Layer 4 of a small transformer language model trained on English Wikipedia (13 layers, counted from 0, width 96).
A neuron adds its activation times its output weights to the MLP's output. To switch it off is to set its activation to zero at one token and run the rest of the model.

Output weights of the MLP neurons that the questions are about. A number n stands for (n - 128) times 0.0033.
n7: 126, 119, 90, 153, 116, 102, 150, 93, 157, 107, 148, 102, 82, 117, 186, 129, 121, 177, 118, 112, 162, 67, 147, 146, 146, 147, 193, 201, 113, 102, 173, 171, 101, 92, 102, 120, 164, 117, 118, 81, 105, 166, 119, 143, 194, 146, 86, 152, 93, 142, 99, 88, 80, 130, 113, 149, 96, 125, 140, 141, 119, 118, 139, 113, 86, 128, 157, 104, 84, 164, 115, 167, 113, 118, 164, 109, 143, 168, 135, 163, 151, 157, 86, 137, 176, 122, 149, 125, 151, 71, 141, 130, 96, 135, 124, 61
n15: 138, 118, 114, 100, 98, 142, 145, 148, 199, 117, 157, 120, 122, 97, 179, 115, 106, 124, 90, 163, 97, 113, 131, 127, 140, 166, 109, 180, 63, 92, 42, 138, 117, 161, 157, 142, 133, 90, 95, 106, 137, 141, 134, 175, 150, 104, 148, 79, 66, 88, 90, 133, 127, 100, 146, 143, 128, 85, 90, 142, 167, 134, 118, 115, 136, 129, 149, 126, 131, 136, 91, 165, 137, 133, 128, 141, 89, 159, 163, 108, 99, 164, 156, 131, 141, 152, 148, 167, 184, 116, 149, 54, 121, 157, 151, 103
n21: 169, 126, 170, 108, 186, 184, 115, 184, 91, 118, 113, 151, 172, 153, 122, 91, 54, 141, 98, 142, 90, 139, 104, 117, 150, 122, 115, 133, 126, 114, 154, 162, 71, 148, 183, 132, 182, 147, 109, 93, 159, 125, 134, 121, 153, 122, 146, 143, 125, 130, 101, 52, 174, 133, 123, 61, 133, 97, 77, 134, 82, 86, 179, 127, 132, 94, 134, 139, 148, 186, 121, 131, 104, 107, 89, 143, 129, 107, 157, 94, 172, 102, 132, 111, 118, 112, 95, 111, 93, 134, 116, 173, 173, 110, 146, 171
n61: 144, 110, 151, 107, 96, 113, 118, 137, 127, 69, 156, 179, 170, 87, 131, 131, 122, 135, 126, 130, 176, 87, 173, 122, 125, 154, 143, 95, 179, 142, 113, 100, 86, 169, 109, 124, 122, 89, 148, 150, 76, 135, 207, 148, 156, 103, 115, 111, 101, 114, 105, 144, 140, 154, 145, 146, 144, 78, 149, 113, 58, 165, 133, 113, 130, 92, 95, 143, 134, 114, 115, 125, 151, 128, 89, 89, 114, 130, 163, 145, 128, 111, 174, 148, 92, 87, 150, 154, 144, 120, 107, 172, 85, 131, 168, 181
n64: 134, 145, 159, 191, 129, 161, 84, 133, 76, 101, 115, 128, 141, 153, 156, 91, 172, 175, 115, 83, 139, 145, 90, 112, 125, 125, 138, 120, 133, 127, 124, 145, 146, 108, 147, 199, 145, 91, 105, 103, 95, 127, 108, 79, 146, 118, 98, 92, 162, 135, 184, 101, 174, 112, 122, 89, 157, 121, 121, 108, 142, 117, 130, 119, 139, 77, 117, 150, 161, 72, 123, 163, 123, 83, 160, 151, 111, 150, 135, 174, 128, 142, 131, 180, 134, 135, 116, 150, 100, 86, 84, 125, 156, 132, 154, 132
n73: 173, 126, 133, 119, 87, 98, 127, 155, 146, 142, 149, 88, 130, 143, 121, 184, 132, 179, 175, 137, 110, 135, 142, 170, 91, 168, 128, 170, 104, 122, 92, 101, 152, 85, 134, 181, 158, 130, 122, 113, 121, 152, 132, 138, 95, 101, 180, 102, 118, 143, 103, 122, 141, 98, 112, 162, 50, 122, 87, 162, 122, 124, 145, 104, 140, 105, 120, 75, 91, 117, 207, 147, 162, 104, 148, 151, 131, 135, 149, 73, 151, 141, 122, 94, 92, 122, 152, 85, 111, 146, 135, 121, 118, 120, 120, 160
n74: 115, 130, 171, 97, 102, 128, 105, 137, 176, 117, 148, 162, 114, 87, 109, 101, 175, 156, 118, 124, 144, 78, 155, 169, 114, 110, 124, 130, 128, 111, 124, 91, 164, 158, 110, 199, 112, 160, 133, 114, 135, 163, 126, 159, 149, 74, 113, 143, 184, 99, 63, 126, 168, 130, 146, 140, 138, 165, 161, 168, 108, 161, 93, 132, 75, 169, 142, 75, 90, 149, 108, 173, 120, 179, 114, 160, 91, 117, 152, 119, 87, 115, 113, 149, 123, 135, 110, 149, 152, 107, 142, 72, 76, 43, 138, 103
n75: 158, 97, 131, 119, 137, 169, 131, 144, 129, 107, 75, 99, 143, 142, 98, 92, 66, 149, 73, 138, 116, 133, 138, 110, 86, 70, 61, 140, 178, 117, 122, 154, 137, 170, 147, 166, 129, 98, 164, 137, 127, 136, 146, 162, 135, 104, 139, 126, 105, 125, 60, 124, 146, 116, 147, 118, 106, 139, 129, 102, 186, 133, 125, 130, 190, 125, 133, 137, 175, 141, 126, 119, 152, 203, 90, 180, 102, 107, 82, 95, 95, 121, 152, 149, 110, 79, 182, 119, 134, 109, 114, 167, 149, 121, 92, 155
n78: 109, 138, 139, 104, 126, 187, 117, 143, 174, 122, 131, 121, 36, 103, 102, 101, 122, 112, 124, 152, 126, 144, 88, 120, 134, 142, 138, 100, 98, 111, 90, 151, 121, 125, 109, 129, 132, 173, 108, 121, 138, 96, 136, 141, 68, 146, 144, 160, 87, 151, 127, 163, 130, 151, 150, 143, 124, 139, 157, 119, 130, 126, 249, 100, 160, 136, 113, 136, 178, 139, 121, 87, 116, 140, 137, 146, 96, 95, 158, 157, 157, 154, 127, 98, 118, 112, 153, 138, 82, 129, 105, 140, 95, 133, 131, 102
n102: 125, 99, 128, 148, 120, 143, 159, 137, 89, 119, 124, 127, 103, 136, 125, 114, 141, 170, 114, 162, 144, 66, 96, 123, 134, 172, 106, 107, 101, 156, 113, 169, 187, 163, 111, 106, 125, 110, 136, 137, 67, 170, 116, 76, 131, 135, 110, 145, 89, 109, 181, 87, 67, 140, 135, 98, 106, 119, 176, 157, 161, 99, 92, 125, 91, 150, 97, 121, 111, 164, 132, 120, 83, 202, 115, 145, 120, 151, 160, 87, 119, 110, 146, 153, 165, 112, 181, 75, 105, 113, 151, 144, 158, 117, 149, 175
n106: 132, 153, 66, 116, 102, 132, 145, 113, 156, 155, 103, 108, 114, 127, 116, 132, 177, 126, 163, 129, 177, 188, 179, 93, 101, 133, 66, 122, 81, 63, 174, 175, 73, 134, 139, 132, 111, 171, 144, 95, 106, 138, 159, 132, 140, 144, 118, 174, 146, 141, 111, 107, 156, 164, 77, 91, 162, 116, 72, 118, 131, 155, 160, 132, 96, 127, 134, 115, 142, 142, 144, 125, 109, 124, 142, 103, 93, 142, 147, 122, 124, 139, 115, 130, 53, 112, 59, 112, 158, 126, 134, 133, 105, 155, 157, 181
n144: 143, 142, 149, 100, 51, 147, 164, 166, 164, 142, 109, 118, 148, 112, 152, 149, 124, 71, 157, 133, 135, 110, 135, 136, 118, 127, 161, 131, 120, 155, 124, 93, 80, 163, 89, 187, 82, 162, 110, 108, 184, 105, 101, 125, 104, 148, 156, 118, 129, 149, 113, 108, 119, 68, 113, 120, 103, 167, 87, 111, 144, 117, 99, 147, 168, 142, 124, 144, 140, 103, 157, 162, 87, 143, 144, 59, 178, 96, 64, 98, 178, 139, 164, 132, 131, 165, 131, 160, 124, 154, 153, 157, 116, 28, 141, 92
n158: 46, 131, 155, 111, 163, 122, 162, 141, 124, 95, 84, 125, 124, 156, 168, 124, 169, 99, 143, 127, 161, 128, 100, 113, 113, 137, 121, 66, 153, 102, 108, 108, 105, 155, 101, 138, 153, 157, 113, 97, 121, 82, 110, 111, 178, 106, 115, 151, 152, 138, 119, 155, 139, 146, 145, 127, 108, 141, 137, 165, 154, 122, 56, 173, 142, 110, 110, 127, 129, 154, 108, 104, 135, 145, 156, 102, 177, 140, 142, 103, 164, 126, 130, 128, 117, 148, 118, 163, 100, 109, 105, 158, 167, 91, 109, 119
n162: 154, 99, 78, 108, 84, 108, 141, 135, 160, 146, 150, 91, 113, 154, 100, 132, 111, 96, 92, 194, 112, 133, 135, 157, 168, 147, 95, 188, 139, 143, 168, 94, 112, 78, 109, 71, 96, 141, 108, 143, 91, 109, 195, 131, 149, 150, 158, 116, 103, 101, 180, 131, 109, 83, 120, 131, 96, 133, 126, 88, 102, 118, 179, 79, 100, 65, 150, 108, 150, 159, 131, 128, 145, 122, 125, 131, 172, 144, 157, 142, 144, 103, 109, 155, 110, 139, 172, 120, 79, 108, 148, 172, 134, 160, 142, 200
n167: 139, 160, 159, 151, 122, 127, 149, 112, 141, 183, 110, 143, 177, 172, 167, 130, 106, 165, 100, 105, 111, 125, 130, 124, 137, 140, 145, 124, 134, 79, 143, 121, 105, 107, 102, 163, 84, 115, 91, 96, 148, 111, 110, 121, 133, 143, 152, 120, 122, 95, 152, 120, 136, 135, 156, 121, 172, 101, 98, 94, 200, 130, 110, 69, 157, 125, 131, 186, 128, 120, 147, 134, 97, 231, 145, 139, 102, 39, 109, 150, 120, 121, 127, 95, 93, 158, 124, 136, 85, 66, 140, 164, 172, 153, 101, 106
n171: 126, 127, 104, 117, 95, 100, 123, 131, 122, 112, 121, 128, 115, 94, 113, 101, 83, 91, 115, 150, 83, 129, 109, 133, 122, 154, 193, 96, 122, 172, 113, 135, 97, 133, 165, 168, 116, 150, 125, 141, 112, 125, 136, 128, 112, 149, 75, 179, 202, 144, 148, 129, 111, 199, 122, 97, 77, 142, 150, 163, 108, 141, 128, 144, 129, 152, 93, 140, 148, 110, 124, 163, 114, 101, 85, 190, 116, 150, 77, 136, 89, 159, 128, 171, 95, 153, 140, 167, 147, 126, 112, 83, 123, 90, 153, 141

Each question names a token from some text and the token that comes next. It shows the activations a of the neurons there, in the order above. A number n stands for (n - 128) times 0.015.

Then comes g, the gradient of the next token's log-probability with respect to the MLP's output, scaled to length 1. A neuron's effect is roughly proportional to its activation times (output weights . g). A number n stands for (n - 128) times 0.0041.

" lake", then "'"
a: 131, 128, 100, 148, 129, 130, 130, 120, 126, 137, 124, 126, 132, 129, 139, 124
g: 117, 116, 105, 125, 126, 121, 115, 123, 100, 110, 84, 93, 133, 150, 165, 125, 170, 114, 117, 158, 147, 123, 119, 120, 124, 126, 88, 80, 115, 120, 87, 124, 122, 146, 145, 115, 148, 125, 183, 127, 99, 153, 68, 127, 99, 165, 98, 150, 119, 155, 100, 118, 111, 132, 90, 93, 133, 142, 175, 140, 140, 152, 145, 145, 133, 152, 120, 131, 112, 124, 146, 149, 141, 113, 140, 93, 154, 151, 120, 106, 152, 98, 96, 120, 142, 127, 112, 168, 90, 155, 120, 189, 170, 165, 121, 176
Which neuron, switched off, lowers the next token's probability most? n102

" pair", then " of"
a: 120, 128, 123, 128, 126, 129, 118, 127, 131, 133, 164, 126, 120, 129, 129, 127
g: 149, 130, 78, 160, 110, 167, 139, 116, 125, 140, 127, 141, 142, 133, 106, 72, 117, 171, 97, 168, 75, 90, 117, 127, 131, 116, 152, 98, 105, 127, 135, 129, 125, 117, 113, 144, 122, 149, 149, 101, 99, 101, 143, 158, 147, 98, 133, 132, 116, 113, 120, 142, 141, 173, 174, 130, 144, 90, 143, 159, 117, 84, 128, 188, 132, 110, 136, 90, 120, 128, 142, 126, 103, 137, 145, 126, 105, 159, 164, 87, 175, 169, 124, 94, 166, 116, 158, 100, 137, 112, 122, 120, 145, 91, 140, 122
Which neuron, switched off, raises the next token's probability most? n106

"une", then " as"
a: 128, 125, 148, 113, 149, 126, 132, 101, 133, 128, 128, 127, 130, 127, 139, 130
g: 85, 124, 154, 120, 111, 103, 112, 134, 81, 135, 108, 146, 113, 154, 133, 98, 163, 136, 117, 152, 91, 112, 131, 149, 110, 130, 103, 145, 56, 146, 145, 67, 112, 91, 130, 168, 109, 154, 81, 117, 145, 148, 164, 117, 129, 146, 124, 127, 127, 129, 136, 146, 140, 107, 127, 109, 124, 145, 165, 147, 127, 160, 102, 121, 120, 138, 145, 158, 107, 145, 108, 149, 127, 133, 122, 155, 147, 124, 134, 150, 165, 184, 128, 96, 93, 134, 103, 100, 142, 82, 132, 172, 123, 105, 192, 134
Which neuron, switched off, lowers the next token's probability most? n75

" emp", then "ties"
a: 129, 125, 125, 120, 123, 140, 121, 128, 130, 124, 127, 129, 128, 126, 116, 129
g: 151, 164, 152, 106, 163, 122, 117, 100, 151, 145, 99, 112, 168, 113, 79, 108, 135, 194, 156, 126, 126, 111, 138, 165, 99, 120, 163, 128, 131, 128, 160, 117, 164, 76, 118, 157, 119, 130, 115, 91, 190, 128, 131, 135, 130, 125, 122, 133, 131, 133, 134, 118, 121, 130, 114, 167, 132, 87, 153, 142, 131, 135, 131, 109, 146, 95, 147, 112, 93, 105, 109, 115, 146, 120, 86, 152, 114, 133, 146, 132, 82, 109, 180, 112, 165, 139, 122, 132, 104, 78, 89, 147, 126, 166, 92, 118
Which neuron, switched off, lowers the next token's probability most? n73

" or", then " Sn"
a: 118, 129, 133, 127, 129, 137, 133, 122, 125, 141, 136, 125, 120, 128, 127, 102
g: 148, 139, 133, 162, 158, 139, 126, 145, 169, 146, 152, 115, 161, 137, 96, 158, 156, 133, 169, 113, 137, 128, 150, 148, 151, 83, 119, 139, 113, 144, 90, 137, 125, 123, 116, 120, 133, 97, 166, 123, 129, 112, 76, 114, 117, 132, 121, 129, 142, 115, 153, 112, 134, 135, 116, 157, 100, 159, 100, 96, 75, 105, 103, 134, 131, 149, 155, 127, 73, 70, 175, 119, 169, 103, 113, 79, 117, 133, 152, 141, 130, 97, 104, 148, 132, 167, 160, 152, 100, 107, 138, 124, 142, 144, 82, 90
Which neuron, switched off, raises the next token's probability most? n102

"man", then " spe"
a: 119, 123, 127, 129, 128, 129, 129, 125, 132, 129, 128, 134, 137, 126, 126, 128
g: 111, 138, 151, 106, 120, 162, 133, 149, 117, 93, 169, 139, 130, 149, 143, 139, 161, 117, 162, 108, 128, 88, 125, 146, 104, 76, 144, 99, 53, 147, 105, 121, 113, 143, 161, 146, 122, 106, 127, 119, 137, 143, 106, 130, 135, 144, 166, 119, 131, 144, 133, 132, 121, 172, 166, 142, 124, 155, 134, 127, 125, 174, 103, 156, 91, 122, 125, 152, 71, 110, 135, 152, 120, 118, 144, 125, 112, 136, 153, 141, 162, 88, 99, 150, 152, 124, 128, 84, 179, 112, 140, 82, 79, 109, 102, 100
Which neuron, switched off, raises the next token's probability most? n7

" short", then " Di"
a: 129, 129, 129, 126, 126, 133, 124, 128, 127, 146, 127, 130, 115, 132, 129, 125
g: 148, 102, 155, 159, 119, 152, 158, 131, 158, 112, 129, 133, 121, 116, 132, 112, 133, 131, 114, 136, 157, 88, 107, 119, 102, 118, 112, 169, 106, 146, 89, 91, 112, 129, 88, 98, 150, 99, 173, 93, 144, 172, 158, 126, 133, 123, 121, 142, 141, 137, 146, 94, 113, 148, 124, 150, 158, 95, 96, 69, 138, 108, 114, 96, 112, 114, 144, 160, 168, 132, 169, 127, 162, 105, 105, 171, 119, 134, 144, 130, 180, 93, 94, 154, 139, 146, 136, 118, 66, 128, 132, 133, 94, 153, 127, 155
Which two neurons, each switched off alone, lower its probability most, in order? n102, n158

" Although", then " initially"
a: 97, 126, 131, 140, 129, 111, 132, 134, 131, 131, 124, 127, 134, 128, 129, 130
g: 162, 127, 159, 162, 154, 97, 104, 139, 189, 120, 160, 114, 125, 125, 156, 122, 88, 90, 114, 121, 119, 110, 97, 160, 123, 125, 129, 86, 119, 115, 138, 134, 104, 106, 120, 93, 110, 148, 142, 106, 153, 91, 97, 114, 126, 101, 141, 113, 125, 132, 138, 154, 159, 136, 99, 117, 172, 176, 128, 87, 133, 167, 115, 120, 153, 107, 103, 172, 126, 163, 122, 138, 117, 123, 95, 138, 118, 112, 107, 105, 141, 178, 103, 182, 126, 145, 108, 100, 85, 148, 146, 170, 170, 117, 123, 143
Which two neurons, each switched off alone, lower its probability most, in order? n7, n73

" via", then " the"
a: 132, 126, 132, 137, 128, 122, 127, 105, 67, 117, 133, 110, 121, 126, 121, 119
g: 74, 100, 123, 84, 143, 106, 144, 112, 112, 121, 142, 122, 148, 99, 141, 112, 143, 122, 148, 126, 159, 142, 120, 92, 148, 187, 121, 100, 181, 83, 135, 128, 113, 134, 121, 111, 147, 91, 102, 133, 98, 151, 198, 206, 136, 126, 109, 127, 107, 133, 149, 134, 125, 122, 110, 92, 92, 99, 138, 166, 152, 113, 138, 108, 114, 132, 166, 122, 130, 145, 119, 148, 170, 109, 114, 115, 119, 146, 80, 123, 151, 135, 114, 165, 138, 117, 144, 154, 122, 117, 144, 98, 105, 127, 144, 162
Which neuron, switched off, lowers the next token's probability most? n78

" an", then " exc"
a: 133, 124, 130, 111, 128, 117, 126, 137, 127, 130, 128, 127, 129, 134, 151, 110
g: 150, 115, 145, 141, 134, 161, 153, 75, 108, 158, 161, 121, 141, 121, 126, 144, 117, 161, 130, 114, 125, 145, 109, 152, 120, 117, 173, 82, 141, 111, 147, 146, 98, 116, 43, 98, 104, 82, 118, 148, 62, 132, 138, 121, 130, 161, 142, 176, 121, 92, 159, 135, 157, 135, 97, 138, 113, 117, 132, 123, 104, 76, 125, 163, 123, 119, 100, 151, 135, 165, 157, 119, 169, 171, 127, 147, 115, 124, 116, 104, 121, 156, 134, 96, 105, 131, 148, 103, 116, 110, 128, 133, 132, 150, 145, 135
Which neuron, switched off, raises the next token's probability most? n61

" draw", then " compar"
a: 138, 130, 128, 134, 132, 128, 135, 129, 145, 133, 124, 126, 126, 128, 129, 128
g: 127, 165, 130, 91, 136, 56, 160, 92, 153, 128, 97, 128, 158, 143, 115, 134, 156, 126, 166, 140, 129, 151, 135, 121, 168, 101, 139, 179, 173, 168, 139, 106, 96, 144, 158, 165, 86, 147, 142, 104, 86, 138, 95, 131, 111, 126, 120, 111, 128, 122, 83, 105, 130, 95, 150, 110, 117, 179, 111, 118, 107, 124, 99, 144, 90, 143, 135, 107, 94, 148, 93, 80, 119, 143, 120, 141, 143, 107, 151, 157, 149, 132, 158, 142, 109, 105, 128, 151, 149, 107, 120, 118, 150, 146, 135, 128
Which neuron, switched off, raises the next token's probability most? n78

" many", then " people"
a: 184, 127, 133, 125, 129, 113, 128, 133, 129, 130, 127, 120, 121, 130, 126, 133
g: 147, 96, 206, 125, 124, 91, 116, 107, 145, 113, 116, 128, 141, 85, 143, 186, 116, 117, 122, 135, 112, 91, 144, 133, 139, 99, 97, 158, 92, 117, 105, 99, 122, 123, 150, 119, 101, 119, 116, 127, 117, 128, 135, 150, 126, 98, 107, 113, 142, 141, 122, 146, 158, 61, 125, 142, 128, 96, 104, 146, 150, 131, 144, 114, 184, 147, 113, 126, 136, 132, 151, 189, 174, 115, 102, 85, 113, 182, 148, 119, 134, 125, 144, 92, 163, 148, 136, 142, 144, 147, 106, 109, 109, 144, 153, 133
Which neuron, switched off, raises the next token's probability most? n73

" east", then " to"
a: 127, 122, 125, 130, 130, 130, 131, 128, 125, 195, 121, 114, 135, 128, 131, 132
g: 102, 150, 175, 138, 114, 85, 157, 172, 110, 112, 143, 133, 88, 99, 143, 140, 100, 109, 104, 145, 186, 146, 133, 148, 99, 115, 86, 155, 139, 146, 106, 143, 147, 139, 148, 82, 136, 118, 100, 116, 186, 158, 128, 109, 106, 165, 148, 88, 142, 128, 116, 119, 139, 111, 133, 108, 146, 148, 91, 137, 156, 152, 125, 113, 98, 143, 104, 173, 166, 162, 117, 93, 134, 118, 114, 141, 110, 118, 129, 155, 135, 122, 89, 179, 92, 102, 146, 143, 125, 109, 98, 111, 103, 156, 117, 126
Which neuron, switched off, raises the next token's probability most? n102

"isc", then "over"
a: 127, 125, 124, 125, 126, 129, 126, 126, 132, 101, 131, 128, 117, 128, 127, 128
g: 119, 117, 151, 79, 149, 138, 158, 134, 169, 125, 116, 191, 151, 105, 99, 127, 133, 121, 155, 113, 124, 104, 100, 68, 133, 128, 118, 143, 159, 146, 128, 126, 140, 148, 124, 111, 159, 149, 116, 127, 108, 129, 117, 161, 156, 110, 109, 145, 125, 119, 106, 96, 155, 131, 153, 108, 104, 109, 155, 122, 141, 86, 119, 137, 153, 75, 97, 144, 119, 113, 108, 99, 96, 134, 132, 56, 106, 141, 97, 171, 127, 124, 120, 155, 104, 112, 151, 177, 174, 153, 132, 164, 124, 174, 132, 125
Which neuron, switched off, raises the next token's probability most? n158

" Lake", then " Tag"
a: 136, 130, 125, 133, 124, 128, 125, 122, 130, 132, 128, 128, 132, 128, 139, 126
g: 136, 90, 117, 144, 123, 195, 102, 145, 108, 102, 89, 107, 110, 125, 126, 146, 142, 151, 144, 129, 129, 65, 87, 146, 159, 102, 78, 145, 102, 167, 137, 106, 119, 137, 117, 118, 133, 146, 124, 113, 139, 137, 108, 109, 123, 184, 136, 106, 132, 155, 148, 140, 140, 93, 94, 129, 86, 166, 129, 149, 74, 190, 123, 145, 173, 120, 119, 136, 120, 125, 161, 97, 171, 104, 115, 126, 116, 125, 136, 146, 102, 167, 106, 128, 132, 137, 90, 121, 148, 150, 150, 145, 122, 135, 118, 152
Which neuron, switched off, raises the next token's probability most? n167

"wa", then "isted"
a: 129, 124, 109, 118, 130, 131, 128, 120, 126, 125, 125, 125, 134, 129, 144, 161
g: 157, 126, 131, 161, 100, 138, 172, 117, 153, 108, 169, 133, 116, 90, 119, 140, 139, 142, 142, 105, 112, 94, 123, 139, 110, 137, 103, 124, 104, 133, 85, 101, 117, 111, 152, 134, 134, 113, 94, 145, 146, 69, 157, 96, 119, 144, 95, 159, 145, 139, 162, 152, 113, 193, 121, 76, 128, 108, 119, 145, 91, 130, 121, 153, 116, 175, 110, 154, 160, 115, 101, 167, 105, 129, 87, 101, 158, 159, 142, 108, 103, 158, 111, 159, 146, 138, 143, 149, 102, 96, 142, 123, 129, 127, 101, 168
Which neuron, switched off, lowers the next token's probability most? n171

" for", then " their"
a: 127, 131, 124, 124, 131, 131, 134, 123, 90, 132, 129, 128, 128, 127, 132, 132
g: 99, 137, 112, 117, 110, 102, 108, 190, 105, 157, 126, 144, 153, 130, 130, 112, 122, 117, 136, 145, 162, 167, 145, 78, 100, 126, 124, 113, 127, 122, 124, 145, 111, 171, 108, 112, 120, 57, 155, 163, 146, 146, 143, 131, 158, 85, 99, 106, 137, 115, 166, 156, 148, 134, 106, 86, 81, 109, 108, 157, 122, 123, 146, 160, 87, 175, 129, 121, 155, 122, 102, 122, 175, 92, 151, 134, 114, 98, 139, 110, 147, 139, 103, 124, 128, 176, 158, 148, 153, 135, 141, 102, 118, 127, 115, 105
Which neuron, switched off, lowers the next token's probability most? n78

" produced", then " by"
a: 119, 131, 130, 126, 123, 128, 125, 124, 128, 137, 130, 127, 137, 126, 128, 128
g: 99, 136, 153, 123, 88, 140, 145, 130, 143, 80, 89, 155, 116, 149, 120, 87, 130, 180, 85, 151, 118, 89, 157, 157, 115, 126, 124, 146, 157, 144, 95, 138, 145, 132, 89, 156, 151, 140, 135, 139, 126, 96, 118, 118, 115, 96, 116, 88, 130, 192, 140, 114, 117, 149, 126, 107, 135, 164, 106, 104, 129, 159, 152, 108, 137, 107, 111, 113, 166, 198, 178, 100, 129, 143, 116, 129, 121, 112, 167, 102, 120, 125, 124, 130, 127, 110, 166, 104, 132, 124, 134, 82, 114, 131, 111, 167
Which neuron, switched off, lowers the next token's probability most? n102

"=", then " Production"
a: 69, 132, 120, 129, 124, 128, 129, 126, 125, 142, 128, 142, 133, 128, 137, 128
g: 100, 90, 139, 154, 124, 132, 108, 114, 134, 82, 137, 103, 152, 171, 129, 136, 122, 150, 63, 145, 122, 92, 90, 166, 132, 96, 137, 160, 119, 164, 103, 96, 178, 107, 119, 119, 132, 128, 158, 165, 117, 160, 116, 147, 118, 124, 171, 159, 141, 121, 125, 164, 125, 142, 108, 120, 144, 155, 96, 144, 103, 110, 123, 94, 96, 152, 121, 143, 150, 145, 132, 72, 163, 144, 142, 142, 120, 101, 146, 118, 139, 108, 151, 125, 109, 138, 171, 145, 107, 147, 103, 96, 95, 147, 77, 147
Which neuron, switched off, lowers the next token's probability most? n7

" subt", then "err"
a: 142, 130, 126, 128, 124, 121, 120, 125, 131, 127, 128, 127, 133, 123, 110, 126
g: 75, 115, 90, 114, 135, 170, 131, 132, 133, 157, 143, 160, 131, 134, 157, 141, 151, 163, 151, 74, 97, 101, 156, 137, 127, 164, 146, 121, 156, 102, 116, 135, 114, 110, 101, 154, 140, 117, 109, 146, 130, 115, 122, 151, 154, 122, 109, 107, 127, 152, 126, 83, 122, 132, 107, 146, 153, 140, 102, 91, 122, 88, 137, 164, 153, 151, 93, 125, 102, 175, 97, 132, 97, 131, 126, 173, 155, 103, 117, 104, 75, 128, 121, 162, 124, 126, 187, 113, 180, 99, 93, 132, 130, 119, 112, 148
Which neuron, switched off, lowers the next token's probability most? n7

"e", then " is"
a: 130, 118, 127, 140, 154, 129, 130, 127, 128, 130, 128, 128, 128, 128, 126, 182
g: 135, 96, 160, 148, 137, 66, 134, 95, 116, 94, 127, 141, 166, 76, 148, 97, 139, 153, 109, 152, 141, 172, 162, 135, 112, 172, 126, 117, 124, 135, 149, 146, 140, 105, 106, 156, 125, 97, 142, 125, 95, 154, 131, 104, 127, 139, 155, 134, 107, 131, 159, 110, 131, 113, 141, 132, 142, 120, 140, 140, 162, 142, 124, 76, 86, 142, 159, 92, 145, 181, 116, 121, 95, 173, 105, 123, 70, 144, 129, 169, 105, 96, 129, 143, 168, 138, 111, 154, 105, 100, 123, 114, 110, 98, 129, 129
Which neuron, switched off, lowers the next token's probability most? n64

" post", then "ings"
a: 125, 133, 115, 128, 126, 127, 130, 137, 122, 127, 109, 131, 128, 126, 128, 131
g: 135, 161, 140, 133, 112, 147, 110, 140, 142, 122, 148, 158, 127, 66, 124, 143, 138, 113, 127, 121, 114, 118, 146, 113, 144, 105, 92, 158, 203, 90, 141, 103, 166, 167, 140, 139, 83, 99, 142, 166, 95, 104, 120, 151, 137, 142, 123, 137, 137, 128, 141, 130, 155, 173, 139, 115, 95, 136, 148, 99, 120, 83, 103, 114, 150, 104, 109, 98, 150, 102, 104, 99, 125, 113, 172, 65, 148, 104, 117, 148, 114, 107, 147, 169, 169, 140, 162, 132, 137, 132, 136, 98, 128, 119, 132, 96
Which neuron, switched off, lowers the next token's probability most? n106

" his", then " pan"
a: 129, 126, 129, 106, 126, 124, 121, 137, 128, 137, 128, 129, 128, 135, 168, 130
g: 149, 127, 163, 124, 112, 140, 130, 133, 137, 99, 117, 148, 112, 124, 145, 122, 110, 136, 142, 145, 115, 146, 101, 124, 179, 133, 153, 130, 98, 129, 111, 133, 102, 116, 134, 117, 104, 164, 103, 113, 161, 123, 111, 118, 178, 86, 184, 69, 134, 85, 129, 90, 114, 159, 134, 157, 116, 142, 159, 118, 100, 96, 131, 91, 173, 139, 159, 127, 159, 120, 109, 122, 170, 185, 96, 172, 134, 167, 153, 107, 100, 111, 117, 120, 131, 130, 104, 132, 101, 105, 157, 128, 96, 150, 80, 126
Which neuron, switched off, lowers the next token's probability most? n167

" Nelson", then " wear"
a: 128, 134, 124, 137, 123, 116, 134, 132, 143, 135, 126, 128, 133, 126, 125, 135
g: 48, 131, 127, 129, 148, 107, 124, 123, 113, 116, 93, 186, 139, 117, 121, 107, 126, 103, 141, 129, 126, 178, 118, 124, 95, 100, 144, 94, 127, 120, 132, 168, 80, 138, 146, 96, 74, 126, 114, 128, 167, 141, 141, 138, 148, 155, 154, 147, 128, 133, 159, 127, 132, 160, 121, 115, 91, 127, 128, 157, 183, 108, 110, 120, 155, 124, 130, 116, 112, 164, 87, 128, 129, 123, 108, 122, 123, 144, 79, 127, 133, 135, 96, 180, 99, 138, 148, 190, 159, 115, 135, 136, 125, 112, 157, 115
Which neuron, switched off, lowers the next token's probability most? n73

" as", then " \""
a: 127, 129, 128, 127, 120, 114, 125, 119, 105, 124, 118, 101, 92, 129, 143, 130
g: 127, 138, 125, 149, 110, 123, 125, 156, 90, 115, 133, 120, 142, 141, 110, 177, 149, 135, 152, 149, 153, 168, 135, 163, 146, 68, 139, 153, 92, 142, 98, 123, 169, 98, 121, 158, 100, 146, 147, 106, 92, 77, 112, 69, 139, 135, 165, 96, 119, 145, 133, 103, 142, 113, 135, 96, 175, 127, 88, 123, 121, 133, 134, 121, 123, 151, 126, 141, 148, 110, 124, 150, 112, 106, 99, 161, 157, 101, 176, 109, 107, 119, 131, 139, 96, 147, 115, 80, 109, 171, 121, 103, 168, 136, 152, 120
Which neuron, switched off, raises the next token's probability most? n73

" is", then " ro"
a: 128, 127, 133, 129, 121, 119, 116, 124, 128, 128, 124, 113, 138, 128, 130, 106
g: 98, 123, 142, 114, 111, 150, 119, 101, 171, 156, 133, 129, 105, 130, 145, 103, 138, 153, 120, 154, 116, 135, 92, 109, 101, 83, 156, 113, 153, 124, 126, 168, 115, 131, 133, 141, 122, 112, 170, 137, 106, 112, 128, 171, 126, 114, 121, 132, 122, 140, 89, 120, 129, 84, 177, 152, 127, 180, 115, 133, 143, 150, 131, 133, 154, 106, 131, 132, 129, 125, 145, 130, 177, 207, 123, 106, 99, 151, 95, 91, 66, 167, 103, 105, 140, 127, 144, 133, 176, 105, 115, 103, 115, 104, 129, 91
Which neuron, switched off, raises the next token's probability most? n74